Layer 2 of a small transformer language model trained on English Wikipedia (8 layers, counted from 0, width 96). Numbers have three digits each and are written without spaces.
A neuron adds its activation times its output weights to the MLP's output. To switch it off is to set its activation to zero at one token and run the rest of the model.
A neuron's activation on a vector x is GELU(weights . x), where the dot is the dot product.

Input weights of the MLP neurons that the questions are about. A number n stands for (n - 500) times 0.00098.
n49: 676450430404432781569336389557668348410564380612386367352508621504753630492473358663598641362732514659503322644374341722578472442296401431486433695142437606203531371605520424336544488556192650546555500280642462536580509541456701613449429411500353635697593526332283445483591447438693469607
n95: 522506440520548376588454663529621541402551506429542449509455522474480514405512485479467539474526553586527448455496522500628526553387556555593507516478515645500362370528506441496585487546496591454419493458589540502435465503468429527439384605516571565495507416526347424465500462466447590397
n103: 505584461518523436491521489516565603465403487335564459475478531540469628533448404510385407478576561461623484548462573459633538554393454552544515472613511548452527439530513539498453486669537458531482467541491572358464502437532502484575445593534513489463448500624475264485484555461482497555
n124: 317527596582417429472450414496549367537478645515406371470615519488602444603467419328459445553464528298504500467750491400485644544433475476458560550576337526598497514495412446627581508469596541572406433478474566462511307442487485322529468384551479547506448374524506554507578398448388540722
n161: 537443567538503358503445635458526454525479457564570487364395503360586408615562389652527578436681505437437326455529430371610511587435575601634597450453384497538631569564716445454362561580539589520588556618742370483485400551435492621378451518408626445539623470534401476467563518547282496469
n192: 475385486535380500667338533689544533560471570550502469531505478583628574598461444614625511522459513433554466447636341292484509595549579589612504565467465553578495477521635430472476559387643461487587474500545530471388523508466507552512394304442553443467541434560402435547558537553421496585
n219: 406500625423500613460411517480427405484515500505637403547602566450560466651439498562439540489497488485538144591472340457638590420412586544500540691523392455387550510451431570615473539368681559511528491536560483441514660504482241466548436413632396523586424463662432391512536543549424515458
n332: 579561500538525489333342490483488446335481556461359442462366508522455507430457319496414493658403404497535472537457400553553540531588565438427375498422488633478599486468634467540551515437485577518610536459555569467405493522517527500416522565418541334519533444587560537594334442537506542558
n341: 391441360459605660354601603552417484598338527458528633566446476301519470377408680682423378406731702390541396389500350621411721372744612322626461763117551491453163472660374668440632653733448641525568493458575210490823437587541530440593206306302558495503572236634137398629346712476472446428
n362: 520616477310520534556376462490492545578580512465538328560760537296455476508523555492595431357768489578525517461306589504574587565705432500645397406721683299526336385817552458512379543717308329464486203431569289466640434494402460428445323671662725272421652026414581500629417641413632363348
n377: 521638484636539492363419417669456637401360457511633476556429551534599724622514470417653481472560594487461644262477488639519585522535645438538480449563479544449413674551500481543384473556419488416443420466582424565556506418409412445583475546527438371511459419447429507459368597644315463674

Output weights of the MLP neurons that the questions are about. A number n stands for (n - 500) times 0.00056.
n49: 545510346553359445493392494567609355624395487570462489590525573638403626714503526643380434432640556393492484323535452493352626459431378509584443407473465327494361515584775380430464419566363712547433705552662471510699567449587681462491213500479544629637494586457377536344357455233627565375
n95: 485386398532484552420543580638586464441406620609458434303579494493564658500469304426490619732592550611531339568589801294546418605461481526432576342663578538500467699403648497562536436413423424442466479368462411586540667840472344516481408727438591361493494438365443282371513429558523394475
n103: 357459708579434671397524409500562551293497347649303517542547379532674456547444326426440566553448560537565400538548511507460610282605367386554578486550648365507555476467646662652648436662398365611590337622453561776546456479309397393396265606416459276673374386321496433532461554647539379370
n124: 651497452611546492500440585513505423403594448447483324515503488556546484444457557650710537400368612459477408409613544515378436574450378500599485391424307475521503462472566542407461233488503428410528409491541765555713488556531491413559443466721329522687386606534485533337521664485702528660
n161: 540571443429442347520434556465398525458502623455347603506542642631443549442439561550436447498428538640588511350605420428481516566584558465605545364404329429608509476680563482481569543472423569524461640537399444477572435493518491440465539633415504531605511574498538506511418528552462636403
n192: 468418401386354583439406646520557716238608479543529458587442611686549480493536564480594494727255585692438518421579627423592636447495435435592450342322591537535610529422478642452494390274556392602553377427485472525303506451620350301485579537583418434637523381599358375509626489506613407609
n219: 392420236632511428324510723456437336318675642457205377629549378382598555580309611629519377363453602539497599596405616519380088539522321263454519450540592636580456622510544705348526332425367437701510565452496729647533575527510467525458474602364546437529443541627639558362515522366634465745
n332: 451686524431446475528587381586493488569386627571514539513570476518432560447482480544522481611505498564397498492629518441356508416443456648538440345403503423681534506636324473361616518562440485392498375495517647483481526545569512502491454526463331555389573436554448460587344420610504445560
n341: 314794423441621475581535978490123260445633491443312515477349623431721846636530305448573384414678509881451517744534547264552139452451607492496614729670233291362500402223522790471411563514592594505421326464596592517316614486562518595305540259589654548490480614415482603437267418460562568486
n362: 455422383668579493548620537536642567457537605434143588539486642492462756680684730460477468636572707353437697508250579587539492463538593550438408540375197662589593731496406392433496398527434365515577218462351442653471365426251552551514351593551440332513463496386271603714561374548319521683
n377: 616524494396476607561467569582692592458529468473338463493432577407405564446490483559603529456418302488498660384314471517440537396613392439602488564332328535462560347549407677595448423494497443621449437366500540596497572514651306489611563539502509596584448557487500681625433614406526547393

Each question names a token from some text and the token that comes next. It shows the vector x that enters the MLP there. A number n stands for (n - 500) times 0.0073.

Then comes g, the gradient of the next token's log-probability with respect to the MLP's output, scaled to length 1. A neuron's effect is roughly proportional to its activation times (output weights . g). A number n stands for (n - 500) times 0.00078.

" existing", then " world"
x: 566537517515519569374334633690418289387339498708525524572636281587531453664395420478108290484607650496420393615492466451696545403481687572682543388558590650398629511461500561498391306661624491475466616496379562802508566412375447557296539551444530419187431537318577410560647398455584766432
g: 489548534355591492451183368564663451318514699532443343474470422643415425437612637332530339554543544359352343470648384603504453485715522301767743302467496488652251796403565468480802502469355520666641660623378354673364598639444499567264457598403616586640553460479627507413325352463502277790
Switching off which neuron hurts the next token most? n219

" |", then " 5"
x: 516600528749530557404292582727434318444362477708546545635583363588560510641339443466217283497565693514339433615549447406609611351485727492614507385501617587476619421477468509544465368591591590422406611499338570833526440373404527585360507594412519392213500461263516497515578373488489750395
g: 254525564391292665653464611570490533523340447597420624400473506588411573615464433718598632650499488521180501629581281536399559145694487457669559359566325587571436718629309413234510580391394453643463456578500677645708322687498281434477467606445359577537530647105674334518679457579545410479
Which neuron, switched off, raises the next token's probability most? n362

" |", then " China"
x: 538601528725559513432271598729472319390343515713529574603581359546576563639308401443214287506566668483351407655580458411587579339499708484633516372490588649473585424451466505572461378624609576454394639464350591831517433375401506570330490561400546423225516502275500502532592394485522732399
g: 551480551706649358619321476537420203526676609416484294479448360532566405423594435345633461580362658406381459576658484517475551303632412396393740454736357719485210846637565461674694450530420379476626507632630294714600419722274323473372527596518614344527539578393428616427393303480643285569
Which two neurons, each switched off alone, lower its probability most, in order? n95, n124

"ent", then " –"
x: 606520475564528462441241610695484351439406516727551513632554302589503543656330413445228282522582667422356384665577444383637554349541757498662504466558544529521582470526470527536438401523634528478447582514385637848464562376388426581238520575365530408239524541279558501534598385446540745423
g: 477706585679684164644640364644526345630616370577629650552430595499620505172568715608460533628483252385393788535580395638562469751260468611436350461472481347508536298442596394298503461543594632638305726390621426681497359230387507447480292380447470691353419534428494524576458452560600543349
Switching off which neuron hurts the next token most? n332

" -", then " 30"
x: 594546534630571614385265602709423345554376480675625518654602300579541459681343497444150287449564620456331470613606465419570632339498783489588512480505561575494528522486411445565385419570554567384434595539317539809528462429382484572340565626439496478163508532253493551549633461452511696366
g: 481571373519298440706549435723608491369510557372406374481357498634125669597579513693415491777298337565409613632402185687446630462646375516668480386486484628557382552667712419485365217403338711566512455437399366471745335440503566441484543501273544556512703651362677407630505640466703461395
Switching off which neuron hurts the next token most? n377

" |", then " Star"
x: 536609556718574575426258556739447410419343451701467571596607296590539510640292447405179268460577617471383405642515469421577559303508706491646494441541564605453583439498502511532397379676627506414442603548340634786556467404387517589336534564437525431248465569284530435531608414473553785396
g: 500594480660556715469540574632400488302655340514457390521785433547745529519436575206500561512466441447565365354498641810434389564351400365261327684362723500332408478314744356664388476634398501407392468343579425480556287431558723727504208409572629537556660485644256587425616615493414570667
Switching off which neuron hurts the next token most? n103

" 2:00", then ".25"
x: 539575564595505579440259620701496273502350488745599619639618441530544509573324478482272311508491624529323486655546448416586564275469718513609556359463544636444589436328512464596450430479627515381406716504363599813527461413458520512407617539433570454232517547225515493460589333421523745379
g: 388679435233521728568438475291379705533558709565441514676466394524578496572624372469483432270699600509661503849528752553458228585532526463564494602550531624338406636376494371642529799123465488505608387304534377579469511409430435341610446707605495576514307336245326559407339413509645580499
Switching off which neuron hurts the next token most? n95

"dig", then "ina"
x: 631552533566442541436241594619498425513411541711465507612534295495478588601364421443190299512580615452346311678551526381644588304539788587667509457649481552498590421475530434497397394587583573443497619528397629789506514328418475571238512594382509521242512580280536542439592391421566785428
g: 342551559313704396412490435786703543508365533398452478564444520555809601615368443728411343675633521633423493339744649543330496458655602177500454541313251495327506677491461575361432479594633700366683404572585551438503481458633351496391309498286362413698442376749643211575531439556430411629
Switching off which neuron hurts the next token most? n332

"lum", then ")"
x: 655535568533529559426292647657472373495399499786502514643577377545480519603252379498209228538428610456360352622571397346612538259538798565678494508512521548477599500478476442521435408550625558406478583530349627837507531398414489559343558628401532444292516595290497467524551379498518732454
g: 718541550551185394512547462424292457436573456182469584525537583554428583379542723465335658532356519538518813547454330536407375297403446405502304514442629443543478393302461506501640691292081453496329622533514406639546719690717531615336643421485588557324731592386516684609517739522662527503
Switching off which neuron hurts the next token most? n219

";", then " and"
x: 493607542678543558353299543729503405476289492765648540660513369551541526544314431439170275451592625461363454604529502367657655358529716514635538441570601570473523394494485524538482355710617515408362577506291592811568412390412515561332516588409498409241555435283494455519583473487520744377
g: 492308325467555475653299403420814450557557747726423443381468635634311618829804576504654412387398575426331480491648403355290528532509593530450741468301214685652378561455464402525579534637404473594490589578539568594399602695278539586573531590387455495491446554122458313497389514497297399599
Switching off which neuron hurts the next token most? n362